Layer 8 of a small transformer language model trained on English Wikipedia (13 layers, counted from 0, width 64).
A neuron's activation on a vector x is GELU(weights . x + bias), where the dot is the dot product.

Input weights of the MLP neurons that the questions are about. A number n stands for (n - 128) times 0.012.
n9 (bias -0.028): 149, 160, 111, 150, 131, 145, 139, 130, 111, 118, 107, 138, 80, 140, 133, 117, 108, 144, 127, 138, 85, 142, 98, 129, 90, 135, 54, 119, 122, 145, 100, 108, 153, 111, 114, 104, 133, 118, 159, 133, 153, 91, 126, 108, 150, 128, 119, 84, 93, 114, 122, 101, 145, 70, 122, 113, 140, 123, 102, 67, 112, 106, 135, 139
n15 (bias -0.122): 154, 114, 94, 174, 150, 135, 120, 151, 167, 140, 125, 132, 134, 107, 142, 101, 171, 144, 131, 122, 152, 194, 140, 140, 168, 148, 100, 159, 154, 141, 77, 131, 171, 179, 190, 165, 131, 132, 108, 94, 151, 133, 134, 183, 134, 92, 116, 122, 118, 88, 134, 187, 163, 147, 87, 130, 143, 172, 65, 164, 191, 83, 120, 142
n17 (bias -0.049): 168, 129, 133, 165, 155, 130, 203, 73, 100, 141, 113, 135, 168, 116, 115, 127, 152, 165, 139, 108, 84, 157, 138, 115, 103, 95, 89, 106, 150, 131, 168, 114, 120, 94, 158, 135, 123, 115, 163, 130, 122, 130, 72, 107, 116, 34, 136, 141, 181, 117, 106, 120, 132, 77, 98, 135, 95, 135, 114, 60, 125, 178, 168, 157
n19 (bias -0.045): 75, 98, 194, 94, 97, 147, 97, 108, 120, 98, 110, 150, 79, 120, 133, 132, 136, 132, 146, 152, 128, 160, 50, 86, 161, 151, 131, 114, 129, 188, 102, 162, 119, 95, 134, 128, 57, 112, 110, 93, 127, 177, 110, 124, 108, 108, 157, 137, 97, 141, 114, 134, 137, 106, 88, 81, 120, 152, 148, 128, 141, 85, 95, 158
n20 (bias -0.072): 152, 114, 102, 176, 184, 109, 152, 115, 112, 179, 152, 156, 139, 97, 47, 82, 138, 117, 137, 147, 154, 178, 142, 126, 124, 165, 66, 137, 175, 81, 87, 174, 181, 103, 144, 129, 116, 109, 133, 74, 115, 178, 159, 150, 114, 124, 94, 153, 142, 148, 99, 176, 155, 210, 112, 44, 113, 135, 124, 144, 159, 122, 75, 121
n31 (bias -0.062): 106, 130, 118, 88, 103, 151, 153, 139, 117, 116, 126, 153, 127, 107, 138, 110, 129, 112, 142, 119, 130, 117, 102, 167, 49, 111, 132, 53, 184, 113, 147, 161, 113, 166, 138, 99, 121, 160, 144, 78, 168, 135, 180, 118, 141, 104, 87, 152, 94, 165, 132, 124, 128, 189, 100, 168, 152, 163, 129, 162, 118, 133, 116, 127
n37 (bias -0.047): 130, 109, 155, 145, 96, 101, 104, 120, 108, 163, 114, 205, 130, 165, 126, 129, 165, 168, 163, 130, 124, 133, 56, 154, 97, 141, 142, 130, 170, 186, 172, 140, 143, 79, 128, 85, 176, 114, 144, 56, 122, 132, 111, 117, 141, 163, 175, 91, 138, 58, 93, 139, 133, 107, 126, 77, 140, 110, 110, 58, 81, 148, 133, 118
n47 (bias -0.115): 127, 153, 72, 135, 70, 139, 147, 107, 180, 148, 167, 141, 138, 140, 170, 115, 194, 147, 132, 153, 90, 98, 142, 119, 115, 82, 127, 77, 162, 125, 85, 160, 97, 112, 208, 111, 100, 129, 104, 164, 31, 162, 68, 113, 134, 95, 128, 142, 119, 126, 106, 83, 136, 151, 156, 98, 154, 195, 108, 133, 132, 119, 110, 124
n54 (bias -0.092): 115, 32, 191, 114, 142, 193, 72, 81, 155, 160, 81, 84, 137, 39, 167, 151, 145, 138, 156, 118, 149, 132, 46, 62, 142, 131, 164, 78, 102, 109, 120, 139, 79, 182, 213, 167, 127, 153, 99, 161, 109, 158, 125, 112, 98, 74, 158, 110, 95, 106, 155, 84, 132, 127, 136, 146, 113, 153, 106, 190, 104, 126, 103, 114
n59 (bias -0.085): 128, 132, 144, 113, 123, 210, 138, 178, 109, 193, 157, 117, 80, 127, 99, 82, 211, 123, 111, 140, 129, 123, 145, 110, 143, 102, 64, 155, 150, 150, 126, 159, 118, 86, 136, 104, 145, 43, 148, 117, 147, 140, 155, 177, 210, 166, 176, 122, 130, 104, 157, 125, 173, 136, 172, 131, 183, 81, 146, 192, 132, 139, 101, 133
n66 (bias -0.063): 110, 124, 194, 109, 107, 115, 133, 152, 134, 143, 121, 154, 176, 135, 148, 178, 97, 146, 132, 116, 77, 123, 95, 124, 129, 134, 115, 95, 111, 153, 52, 142, 121, 140, 153, 122, 107, 96, 152, 79, 119, 103, 149, 145, 114, 160, 123, 108, 154, 175, 174, 161, 79, 117, 164, 103, 118, 125, 98, 97, 95, 112, 149, 167
n68 (bias -0.084): 86, 97, 127, 158, 228, 128, 112, 162, 170, 110, 95, 120, 99, 203, 146, 116, 135, 133, 137, 115, 168, 108, 155, 187, 138, 147, 108, 119, 131, 69, 116, 119, 155, 155, 82, 126, 155, 158, 186, 124, 130, 127, 114, 128, 171, 126, 92, 129, 110, 133, 58, 112, 99, 122, 74, 95, 164, 130, 99, 110, 130, 134, 163, 99
n69 (bias -0.036): 160, 150, 101, 113, 123, 129, 207, 132, 87, 144, 107, 126, 100, 161, 133, 153, 146, 122, 131, 145, 115, 82, 108, 152, 84, 147, 119, 97, 128, 119, 149, 137, 119, 129, 113, 81, 117, 141, 111, 145, 136, 123, 135, 70, 134, 133, 130, 97, 126, 106, 104, 107, 103, 108, 71, 123, 125, 96, 140, 96, 151, 91, 95, 162
n80 (bias -0.097): 122, 113, 175, 113, 183, 69, 99, 106, 182, 139, 62, 138, 123, 124, 151, 125, 184, 142, 135, 127, 143, 109, 100, 117, 93, 69, 31, 54, 198, 183, 127, 115, 94, 93, 133, 93, 136, 115, 145, 126, 106, 74, 133, 167, 115, 96, 191, 53, 200, 122, 178, 158, 125, 83, 52, 99, 130, 121, 65, 148, 105, 140, 138, 121
n86 (bias -0.090): 134, 85, 177, 142, 141, 138, 156, 63, 140, 103, 164, 116, 78, 139, 134, 154, 162, 123, 165, 110, 69, 107, 173, 136, 100, 195, 160, 131, 171, 88, 130, 137, 128, 187, 160, 184, 124, 83, 113, 124, 125, 106, 110, 140, 117, 108, 124, 167, 146, 162, 102, 122, 122, 103, 206, 139, 149, 134, 70, 104, 114, 146, 164, 91
n114 (bias -0.065): 94, 93, 156, 180, 95, 142, 124, 141, 82, 156, 69, 116, 154, 86, 139, 136, 174, 68, 113, 122, 84, 133, 116, 112, 132, 149, 155, 125, 124, 134, 163, 139, 109, 181, 126, 145, 156, 163, 167, 133, 109, 98, 122, 118, 79, 127, 90, 96, 196, 60, 168, 192, 77, 76, 132, 134, 112, 152, 182, 162, 97, 116, 135, 93
n130 (bias -0.105): 125, 166, 129, 135, 111, 99, 149, 143, 151, 90, 95, 154, 121, 170, 138, 106, 145, 154, 195, 148, 103, 133, 110, 136, 155, 123, 89, 137, 87, 110, 108, 166, 130, 172, 103, 128, 130, 166, 125, 135, 193, 142, 251, 90, 109, 114, 125, 93, 78, 123, 112, 123, 60, 106, 75, 127, 113, 155, 89, 102, 128, 139, 140, 158
n131 (bias -0.037): 118, 110, 91, 142, 144, 129, 143, 75, 50, 136, 115, 143, 124, 117, 113, 124, 147, 150, 127, 137, 123, 101, 92, 77, 118, 133, 158, 134, 174, 137, 128, 170, 153, 119, 163, 146, 123, 144, 133, 165, 109, 144, 101, 120, 125, 119, 94, 170, 123, 130, 125, 104, 62, 108, 170, 172, 124, 131, 183, 135, 115, 123, 175, 162
n143 (bias -0.065): 77, 105, 160, 165, 101, 159, 135, 76, 139, 121, 156, 124, 164, 131, 90, 104, 119, 104, 108, 165, 129, 134, 147, 107, 144, 99, 163, 139, 116, 117, 56, 113, 115, 144, 160, 150, 112, 123, 132, 146, 123, 95, 145, 154, 57, 156, 181, 135, 131, 124, 126, 162, 145, 104, 71, 135, 163, 154, 72, 113, 145, 61, 137, 156
n156 (bias -0.065): 106, 109, 111, 112, 122, 95, 130, 143, 83, 144, 150, 144, 141, 143, 91, 115, 134, 121, 107, 125, 122, 120, 145, 163, 181, 172, 150, 122, 86, 88, 133, 157, 160, 119, 115, 155, 142, 195, 126, 142, 98, 170, 103, 116, 116, 173, 144, 123, 135, 158, 120, 158, 121, 123, 110, 72, 158, 103, 200, 122, 89, 150, 99, 154
n180 (bias -0.117): 77, 77, 138, 154, 124, 122, 106, 146, 132, 136, 152, 147, 127, 136, 110, 184, 125, 174, 155, 129, 118, 144, 105, 153, 136, 130, 122, 106, 137, 113, 101, 149, 157, 137, 139, 157, 137, 108, 123, 137, 117, 106, 125, 160, 145, 115, 115, 163, 135, 149, 136, 114, 122, 146, 137, 128, 137, 167, 120, 136, 147, 148, 140, 140
n187 (bias -0.149): 121, 117, 224, 129, 145, 197, 52, 129, 126, 111, 87, 108, 161, 115, 114, 118, 135, 108, 122, 109, 110, 113, 129, 93, 104, 58, 126, 134, 132, 189, 83, 150, 123, 129, 137, 131, 152, 97, 137, 177, 130, 74, 110, 152, 134, 137, 110, 130, 144, 96, 118, 124, 140, 144, 116, 136, 136, 117, 153, 125, 175, 117, 159, 111
n202 (bias -0.110): 191, 97, 140, 156, 148, 121, 94, 131, 115, 180, 93, 112, 196, 131, 140, 158, 187, 140, 152, 81, 118, 181, 144, 86, 116, 96, 153, 135, 174, 130, 109, 113, 156, 195, 187, 124, 104, 144, 106, 131, 118, 107, 52, 106, 89, 98, 119, 130, 146, 113, 119, 114, 135, 108, 146, 86, 109, 152, 137, 151, 148, 136, 131, 83
n203 (bias -0.112): 94, 100, 92, 72, 147, 95, 91, 115, 77, 224, 157, 112, 69, 99, 125, 101, 172, 116, 128, 129, 105, 148, 52, 183, 111, 163, 124, 157, 60, 141, 106, 127, 138, 78, 141, 151, 105, 69, 93, 164, 118, 63, 87, 148, 122, 141, 77, 112, 126, 165, 127, 116, 83, 127, 102, 145, 110, 118, 118, 186, 77, 72, 52, 179
n206 (bias -0.083): 147, 136, 175, 107, 106, 168, 140, 138, 154, 137, 174, 151, 171, 150, 127, 177, 141, 136, 144, 133, 171, 126, 151, 145, 128, 123, 160, 156, 143, 188, 88, 143, 148, 126, 164, 161, 111, 120, 154, 134, 117, 71, 110, 182, 176, 112, 108, 141, 144, 159, 103, 155, 95, 162, 159, 125, 172, 141, 97, 125, 142, 89, 167, 145
n217 (bias -0.055): 114, 128, 211, 170, 84, 74, 124, 104, 95, 141, 101, 170, 139, 117, 114, 126, 115, 144, 80, 236, 132, 126, 151, 143, 100, 96, 172, 86, 117, 138, 131, 181, 137, 107, 138, 11, 96, 59, 114, 136, 52, 137, 165, 83, 100, 78, 118, 123, 130, 97, 174, 176, 114, 46, 54, 125, 154, 160, 159, 94, 126, 108, 154, 118
n220 (bias -0.112): 108, 104, 73, 100, 134, 109, 125, 132, 112, 73, 111, 139, 84, 154, 156, 104, 175, 174, 145, 140, 97, 135, 89, 76, 146, 88, 131, 151, 134, 101, 117, 111, 106, 106, 175, 166, 48, 103, 120, 116, 98, 92, 155, 132, 138, 177, 111, 149, 173, 169, 131, 173, 129, 76, 71, 117, 125, 76, 79, 204, 138, 178, 128, 126
n227 (bias -0.071): 89, 95, 101, 130, 109, 96, 135, 179, 134, 119, 116, 92, 178, 162, 122, 113, 128, 152, 108, 131, 128, 126, 143, 143, 155, 123, 113, 168, 176, 122, 180, 124, 140, 110, 166, 150, 138, 103, 158, 151, 182, 153, 116, 123, 101, 144, 157, 77, 127, 143, 146, 130, 187, 102, 82, 134, 130, 114, 106, 114, 128, 76, 138, 127
n229 (bias -0.066): 85, 98, 133, 155, 123, 210, 103, 155, 191, 33, 145, 138, 146, 126, 134, 159, 108, 214, 155, 184, 132, 118, 103, 129, 164, 81, 130, 133, 101, 137, 137, 123, 131, 178, 166, 140, 111, 112, 165, 135, 94, 157, 138, 102, 162, 139, 150, 118, 137, 101, 77, 134, 137, 144, 133, 110, 131, 123, 115, 117, 150, 134, 80, 144
n244 (bias -0.090): 121, 144, 153, 93, 122, 116, 163, 124, 196, 154, 94, 106, 135, 148, 135, 110, 134, 158, 123, 170, 155, 192, 125, 123, 143, 119, 119, 160, 157, 111, 98, 169, 130, 208, 145, 98, 112, 156, 130, 127, 147, 86, 195, 150, 110, 92, 108, 136, 161, 122, 147, 198, 133, 136, 118, 153, 102, 77, 107, 120, 46, 143, 154, 119
n249 (bias -0.138): 157, 106, 108, 119, 123, 141, 116, 132, 134, 142, 146, 156, 98, 150, 118, 134, 147, 155, 171, 91, 115, 90, 138, 134, 150, 118, 132, 111, 189, 134, 195, 132, 163, 126, 169, 140, 125, 153, 140, 107, 95, 99, 170, 113, 177, 89, 136, 127, 149, 169, 90, 90, 161, 103, 81, 180, 118, 173, 150, 131, 116, 79, 145, 113
n252 (bias -0.091): 144, 77, 141, 115, 144, 144, 92, 72, 124, 120, 131, 78, 172, 104, 126, 107, 150, 106, 117, 110, 79, 116, 96, 151, 177, 125, 140, 144, 136, 131, 62, 172, 168, 176, 205, 77, 64, 120, 167, 123, 75, 113, 99, 157, 79, 143, 167, 165, 99, 130, 155, 110, 128, 86, 170, 110, 146, 194, 159, 110, 139, 125, 120, 125

Each question shows a token from some text and the vector x that enters the MLP there. A number n stands for (n - 128) times 0.031.

" P": 108, 170, 127, 125, 101, 88, 196, 145, 145, 154, 160, 118, 120, 86, 156, 145, 66, 90, 120, 92, 153, 116, 94, 115, 171, 105, 72, 171, 128, 152, 171, 97, 195, 129, 85, 117, 121, 163, 91, 108, 107, 133, 95, 102, 128, 146, 156, 149, 140, 136, 128, 71, 122, 130, 140, 128, 128, 110, 105, 127, 185, 165, 145, 123
Which three neurons fire most, strongest first? n69, n17, n9

"day": 116, 135, 135, 116, 88, 102, 201, 131, 153, 135, 143, 126, 102, 109, 152, 130, 58, 91, 75, 107, 143, 125, 104, 130, 155, 104, 78, 132, 127, 151, 181, 132, 177, 162, 89, 153, 134, 138, 87, 107, 108, 94, 86, 126, 130, 143, 124, 165, 124, 140, 175, 50, 133, 154, 177, 140, 139, 136, 104, 120, 167, 164, 136, 85
Which three neurons fire most, strongest first? n86, n180, n31

"ation": 121, 121, 151, 118, 89, 81, 170, 136, 143, 149, 138, 119, 106, 112, 152, 136, 79, 123, 102, 95, 161, 85, 91, 90, 146, 83, 95, 163, 130, 181, 161, 131, 176, 153, 89, 126, 173, 129, 106, 103, 101, 91, 82, 108, 114, 162, 160, 172, 137, 134, 140, 112, 129, 164, 164, 133, 127, 120, 107, 130, 179, 187, 157, 84
Which neuron fires most, and how strongly? n37, at about 1.8

" with": 90, 119, 117, 107, 102, 131, 190, 147, 152, 133, 125, 127, 112, 95, 158, 125, 58, 102, 97, 131, 147, 117, 113, 107, 155, 122, 102, 131, 135, 181, 172, 98, 195, 151, 76, 142, 154, 153, 103, 112, 92, 129, 110, 103, 84, 124, 155, 151, 135, 136, 140, 95, 145, 168, 144, 138, 143, 142, 80, 120, 180, 145, 128, 104
Which neuron lights up most? n229

"ive": 102, 135, 147, 110, 75, 105, 160, 150, 133, 153, 147, 122, 110, 83, 165, 122, 59, 112, 112, 117, 164, 105, 125, 109, 135, 93, 106, 164, 119, 186, 179, 122, 177, 169, 88, 151, 131, 132, 90, 111, 83, 90, 88, 113, 90, 147, 145, 167, 133, 139, 147, 101, 142, 163, 178, 127, 142, 121, 96, 152, 166, 157, 138, 107
Which neuron lights up most? n206

"-": 95, 171, 145, 120, 76, 111, 205, 111, 151, 126, 154, 133, 116, 75, 123, 122, 64, 80, 93, 133, 176, 127, 108, 89, 148, 82, 89, 167, 120, 173, 157, 112, 173, 155, 96, 137, 160, 135, 97, 111, 92, 101, 108, 100, 102, 151, 137, 139, 127, 142, 140, 112, 143, 149, 149, 143, 148, 128, 100, 137, 186, 157, 163, 116
Which neuron lights up most? n143

" 2018": 126, 116, 154, 120, 91, 98, 170, 115, 151, 126, 142, 132, 117, 94, 133, 123, 48, 99, 102, 105, 152, 92, 132, 110, 158, 106, 97, 169, 133, 152, 156, 103, 184, 160, 95, 151, 131, 152, 92, 89, 96, 98, 88, 116, 122, 157, 160, 207, 139, 143, 152, 73, 130, 140, 142, 156, 138, 138, 86, 124, 179, 158, 133, 95
The two highest activations, in order: n86, n252

",": 77, 114, 126, 94, 84, 110, 168, 146, 166, 148, 135, 139, 91, 103, 127, 123, 61, 91, 98, 105, 168, 112, 117, 112, 172, 124, 87, 177, 116, 159, 160, 108, 192, 163, 86, 133, 160, 148, 96, 125, 97, 120, 120, 121, 116, 123, 138, 164, 134, 133, 153, 119, 161, 141, 124, 143, 104, 140, 102, 131, 182, 140, 155, 98
Which neuron lights up most? n15

" for": 93, 127, 127, 112, 86, 119, 192, 136, 150, 135, 137, 136, 101, 93, 153, 126, 29, 95, 96, 123, 170, 112, 131, 108, 139, 107, 99, 133, 129, 179, 171, 123, 188, 154, 83, 134, 129, 149, 90, 117, 92, 122, 117, 110, 91, 125, 127, 161, 133, 139, 146, 104, 152, 159, 170, 129, 144, 149, 85, 114, 180, 156, 127, 132
Which neuron fires most, and how strongly? n31, at about 0.99

"s": 105, 143, 125, 127, 102, 82, 169, 106, 147, 151, 138, 146, 92, 87, 146, 113, 28, 75, 97, 131, 150, 128, 89, 61, 119, 142, 83, 160, 116, 136, 159, 154, 186, 136, 82, 136, 135, 147, 126, 129, 99, 138, 102, 112, 91, 140, 137, 164, 147, 151, 153, 88, 151, 148, 143, 147, 134, 151, 110, 144, 177, 179, 139, 134
Which neuron fires most, and how strongly? n20, at about 2

"k": 109, 123, 152, 106, 91, 67, 148, 129, 143, 170, 139, 134, 102, 74, 146, 106, 71, 110, 116, 105, 187, 107, 105, 120, 172, 139, 82, 154, 124, 165, 185, 86, 175, 150, 94, 134, 134, 146, 84, 110, 97, 98, 82, 131, 122, 169, 129, 170, 140, 153, 161, 91, 124, 137, 141, 135, 104, 135, 116, 159, 184, 131, 148, 106
Which neuron fires most, and how strongly? n203, at about 2.4

"iv": 100, 135, 144, 121, 79, 107, 121, 133, 141, 155, 138, 129, 116, 93, 154, 143, 66, 98, 111, 86, 178, 96, 105, 79, 135, 96, 95, 166, 107, 168, 170, 128, 180, 147, 78, 117, 150, 143, 118, 126, 100, 126, 86, 104, 75, 186, 168, 191, 132, 134, 167, 86, 123, 135, 155, 149, 131, 131, 117, 147, 174, 165, 134, 140
Which neuron lights up most? n187

"il": 104, 160, 150, 132, 63, 59, 161, 127, 139, 145, 134, 154, 104, 90, 123, 125, 85, 101, 135, 125, 183, 110, 88, 99, 148, 106, 107, 139, 120, 148, 167, 108, 197, 147, 87, 134, 124, 147, 91, 106, 97, 115, 84, 143, 101, 183, 135, 164, 112, 164, 161, 105, 156, 157, 154, 125, 119, 135, 126, 126, 166, 131, 132, 93
Which neuron fires most, and how strongly? n19, at about 1.3

"ue": 107, 140, 129, 121, 95, 59, 159, 162, 149, 152, 143, 119, 121, 83, 198, 125, 79, 124, 91, 118, 174, 126, 99, 92, 169, 125, 99, 164, 106, 170, 152, 120, 177, 152, 69, 141, 143, 157, 107, 113, 95, 104, 90, 125, 98, 141, 123, 161, 116, 141, 164, 98, 148, 125, 165, 143, 104, 126, 103, 144, 176, 141, 158, 87
The two highest activations, in order: n15, n202

"o": 101, 117, 149, 136, 95, 78, 142, 148, 165, 135, 148, 110, 115, 91, 154, 119, 89, 91, 91, 115, 162, 88, 120, 115, 186, 124, 86, 148, 121, 140, 172, 124, 185, 141, 72, 147, 150, 141, 86, 125, 103, 124, 89, 116, 84, 155, 118, 183, 125, 151, 148, 111, 160, 139, 147, 121, 101, 113, 109, 142, 163, 178, 158, 125
Which neuron lights up most? n156

" by": 96, 126, 128, 108, 89, 117, 166, 165, 152, 138, 142, 123, 110, 89, 145, 140, 56, 103, 80, 130, 166, 111, 114, 97, 161, 100, 90, 118, 135, 182, 183, 119, 182, 156, 86, 141, 149, 134, 79, 124, 102, 118, 111, 107, 117, 116, 156, 171, 135, 141, 130, 105, 156, 160, 139, 132, 134, 150, 84, 114, 186, 156, 124, 97
The two highest activations, in order: n229, n180

"er": 104, 148, 116, 138, 75, 74, 203, 154, 167, 136, 123, 141, 113, 113, 150, 144, 95, 112, 99, 129, 154, 108, 128, 107, 137, 126, 79, 153, 108, 162, 176, 132, 179, 146, 81, 110, 147, 133, 96, 113, 107, 117, 80, 72, 115, 130, 136, 182, 104, 126, 157, 101, 145, 135, 152, 151, 122, 113, 115, 130, 194, 147, 154, 109
Which neuron fires most, and how strongly? n69, at about 1.5

"le": 106, 145, 135, 138, 96, 82, 208, 113, 138, 133, 135, 157, 100, 101, 136, 135, 86, 111, 97, 98, 164, 98, 94, 129, 140, 126, 84, 131, 102, 153, 182, 124, 186, 138, 95, 139, 152, 133, 81, 102, 95, 115, 75, 113, 116, 138, 134, 148, 124, 143, 158, 84, 162, 141, 168, 160, 136, 112, 113, 134, 147, 182, 164, 119
The two highest activations, in order: n17, n86

"ent": 104, 114, 151, 135, 90, 107, 147, 158, 126, 159, 139, 119, 120, 71, 109, 122, 35, 100, 128, 114, 172, 110, 109, 108, 140, 111, 111, 155, 119, 178, 171, 103, 181, 163, 79, 143, 138, 129, 121, 116, 97, 108, 87, 109, 114, 168, 116, 166, 138, 126, 181, 105, 148, 142, 167, 121, 151, 112, 104, 166, 171, 157, 151, 83
The two highest activations, in order: n114, n187

"B": 126, 129, 155, 122, 107, 71, 182, 149, 151, 117, 144, 103, 113, 103, 160, 115, 78, 109, 138, 97, 143, 117, 96, 125, 169, 90, 84, 164, 123, 157, 181, 90, 173, 152, 73, 135, 138, 146, 75, 110, 94, 148, 114, 110, 115, 154, 109, 176, 119, 154, 166, 100, 103, 140, 122, 142, 104, 116, 105, 125, 194, 166, 161, 111
The two highest activations, in order: n130, n220

" built": 111, 112, 134, 114, 72, 117, 171, 158, 152, 136, 111, 148, 97, 78, 132, 121, 48, 89, 88, 121, 145, 106, 104, 124, 162, 87, 88, 136, 144, 170, 168, 112, 182, 172, 99, 145, 143, 156, 125, 105, 104, 91, 94, 122, 106, 158, 146, 172, 149, 130, 151, 88, 150, 154, 150, 147, 134, 142, 105, 115, 175, 159, 136, 86
Which neuron lights up most? n31

" car": 100, 137, 108, 115, 84, 103, 186, 117, 144, 127, 91, 103, 109, 96, 155, 126, 74, 100, 86, 102, 133, 122, 110, 123, 149, 106, 93, 160, 120, 173, 173, 83, 202, 142, 79, 133, 171, 133, 125, 129, 87, 111, 84, 136, 114, 168, 149, 185, 118, 126, 168, 93, 147, 149, 157, 129, 152, 122, 115, 143, 177, 156, 151, 116
Which neuron lights up most? n252

" S": 111, 151, 144, 104, 93, 96, 202, 138, 180, 123, 142, 137, 124, 97, 152, 139, 43, 85, 79, 98, 166, 113, 105, 120, 156, 146, 87, 157, 123, 147, 153, 95, 185, 131, 96, 99, 141, 170, 100, 124, 105, 111, 92, 100, 102, 151, 153, 149, 118, 126, 134, 103, 130, 125, 137, 140, 141, 109, 98, 145, 205, 157, 147, 135
Which neuron lights up most? n69

" World": 110, 134, 125, 117, 91, 115, 172, 154, 158, 154, 152, 118, 119, 130, 163, 127, 36, 97, 129, 105, 180, 90, 139, 109, 139, 119, 76, 182, 109, 165, 143, 119, 185, 153, 101, 147, 143, 167, 92, 100, 102, 101, 75, 120, 99, 176, 168, 161, 107, 125, 153, 107, 133, 149, 147, 131, 119, 103, 95, 130, 176, 126, 139, 108
Which three neurons fire most, strongest first? n206, n227, n143

"or": 93, 158, 119, 154, 97, 51, 192, 159, 153, 153, 126, 134, 86, 108, 161, 122, 89, 96, 134, 125, 152, 102, 128, 132, 127, 128, 89, 147, 107, 161, 184, 104, 182, 147, 51, 133, 154, 134, 107, 135, 99, 110, 96, 108, 117, 157, 135, 144, 125, 136, 141, 98, 158, 141, 155, 135, 143, 115, 111, 138, 175, 141, 115, 102
The two highest activations, in order: n69, n9

" b": 107, 155, 146, 144, 96, 105, 207, 120, 138, 115, 107, 106, 116, 88, 149, 123, 81, 111, 89, 99, 165, 119, 100, 123, 150, 95, 90, 158, 116, 167, 179, 68, 192, 145, 64, 123, 125, 135, 106, 123, 98, 144, 91, 128, 112, 152, 130, 148, 133, 146, 126, 91, 143, 149, 127, 133, 108, 131, 118, 156, 186, 154, 179, 127
Which neuron lights up most? n17

"c": 111, 172, 139, 142, 88, 52, 148, 148, 142, 149, 157, 134, 117, 63, 145, 127, 92, 119, 112, 113, 151, 124, 82, 110, 154, 134, 69, 178, 140, 141, 155, 132, 195, 127, 72, 114, 143, 138, 85, 120, 111, 113, 87, 104, 127, 140, 155, 168, 133, 155, 151, 123, 124, 153, 111, 116, 114, 123, 125, 108, 184, 159, 159, 107
Which neuron lights up most? n20

" La": 96, 158, 126, 113, 83, 93, 210, 120, 147, 128, 122, 131, 112, 78, 172, 143, 80, 87, 97, 135, 117, 92, 122, 90, 165, 115, 73, 169, 126, 155, 162, 115, 180, 135, 89, 141, 154, 141, 84, 139, 111, 114, 87, 133, 104, 170, 143, 154, 138, 129, 152, 108, 160, 149, 149, 127, 137, 114, 90, 121, 172, 165, 137, 130
The two highest activations, in order: n227, n9

" River": 108, 130, 146, 102, 80, 82, 183, 123, 159, 143, 103, 117, 101, 84, 178, 123, 68, 102, 97, 101, 173, 122, 117, 107, 184, 119, 82, 150, 114, 154, 144, 103, 176, 154, 98, 152, 169, 155, 89, 134, 100, 93, 79, 146, 117, 161, 130, 171, 129, 135, 171, 111, 136, 140, 138, 137, 132, 120, 104, 118, 187, 144, 154, 101
Which neuron fires most, and how strongly? n15, at about 0.89

"cho": 114, 158, 130, 118, 112, 107, 184, 109, 155, 121, 137, 113, 117, 99, 163, 128, 66, 93, 92, 117, 177, 121, 107, 110, 143, 101, 83, 145, 115, 132, 182, 137, 200, 134, 53, 137, 142, 120, 92, 133, 101, 158, 93, 120, 101, 147, 145, 149, 131, 139, 170, 54, 129, 137, 135, 155, 103, 136, 102, 149, 148, 168, 175, 126
Which neuron fires most, and how strongly? n131, at about 0.18

"\n": 99, 146, 145, 125, 90, 104, 169, 110, 122, 155, 144, 156, 102, 75, 153, 134, 59, 123, 102, 129, 153, 88, 96, 123, 142, 104, 96, 142, 132, 182, 173, 143, 205, 163, 83, 150, 132, 138, 85, 126, 97, 110, 121, 94, 130, 126, 152, 145, 146, 138, 129, 86, 148, 141, 130, 135, 132, 141, 94, 119, 172, 152, 140, 102
Which neuron lights up most? n249

"leg": 124, 143, 143, 150, 63, 78, 170, 154, 157, 145, 138, 134, 116, 58, 135, 112, 85, 113, 95, 127, 195, 109, 90, 99, 140, 85, 101, 144, 125, 145, 178, 138, 180, 145, 75, 120, 146, 126, 88, 105, 109, 93, 104, 115, 113, 183, 138, 163, 128, 107, 163, 96, 133, 134, 168, 125, 145, 127, 119, 127, 196, 159, 142, 125
Which neuron fires most, and how strongly? n217, at about 1.1

"st": 115, 117, 105, 136, 92, 92, 171, 129, 118, 126, 147, 145, 96, 94, 131, 119, 38, 107, 103, 120, 166, 115, 98, 81, 108, 114, 71, 165, 109, 164, 167, 142, 186, 160, 78, 138, 125, 140, 126, 117, 102, 132, 84, 117, 110, 170, 132, 160, 154, 155, 168, 98, 137, 171, 143, 123, 135, 150, 122, 135, 182, 160, 142, 116
Which neuron lights up most? n20

" W": 110, 133, 137, 111, 77, 87, 211, 134, 135, 126, 128, 118, 112, 85, 185, 146, 56, 101, 103, 98, 137, 105, 94, 104, 174, 130, 91, 169, 109, 130, 177, 79, 185, 149, 85, 144, 149, 145, 91, 103, 108, 147, 110, 123, 127, 169, 146, 144, 136, 128, 135, 93, 147, 146, 130, 128, 119, 120, 118, 121, 204, 152, 124, 132
Which neuron lights up most? n69

"d": 101, 116, 132, 112, 104, 104, 165, 135, 121, 150, 128, 126, 146, 83, 139, 123, 48, 97, 121, 102, 173, 112, 106, 84, 133, 109, 96, 149, 128, 164, 188, 94, 171, 172, 95, 138, 137, 154, 100, 117, 78, 117, 89, 85, 92, 151, 142, 172, 129, 142, 150, 90, 141, 158, 156, 147, 127, 141, 114, 154, 186, 170, 146, 115
Which three neurons fire most, strongest first? n54, n202, n131

" Li": 111, 174, 120, 110, 68, 103, 197, 122, 170, 129, 150, 140, 113, 115, 157, 145, 89, 94, 98, 88, 150, 116, 114, 103, 159, 109, 72, 158, 111, 153, 168, 103, 175, 132, 85, 115, 145, 140, 98, 138, 91, 130, 76, 116, 119, 153, 136, 159, 152, 138, 149, 110, 162, 128, 164, 160, 106, 110, 86, 131, 170, 145, 140, 130
Which neuron lights up most? n47

"ip": 99, 134, 114, 114, 109, 88, 132, 142, 142, 171, 142, 94, 119, 68, 151, 131, 94, 92, 103, 120, 181, 101, 103, 97, 156, 80, 106, 158, 129, 177, 175, 129, 174, 145, 91, 135, 153, 152, 86, 117, 99, 108, 89, 93, 93, 189, 134, 181, 153, 145, 147, 97, 126, 119, 169, 125, 130, 130, 113, 142, 199, 156, 136, 117
The two highest activations, in order: n202, n131

"t": 115, 141, 144, 136, 83, 96, 199, 143, 136, 141, 152, 141, 115, 83, 108, 108, 65, 107, 101, 122, 160, 101, 96, 102, 129, 107, 91, 164, 123, 136, 195, 118, 175, 141, 79, 123, 159, 135, 104, 101, 102, 143, 84, 105, 150, 149, 125, 147, 162, 145, 144, 69, 133, 163, 142, 141, 110, 123, 98, 139, 171, 170, 165, 120
The two highest activations, in order: n17, n20

" 18": 109, 133, 147, 147, 71, 136, 162, 122, 159, 132, 155, 140, 93, 92, 125, 123, 64, 113, 101, 91, 129, 116, 108, 98, 167, 88, 74, 157, 125, 158, 172, 100, 180, 166, 94, 139, 152, 142, 96, 100, 83, 105, 105, 106, 129, 154, 153, 178, 123, 151, 145, 87, 139, 139, 145, 171, 133, 128, 119, 107, 170, 171, 137, 106
Which neuron lights up most? n249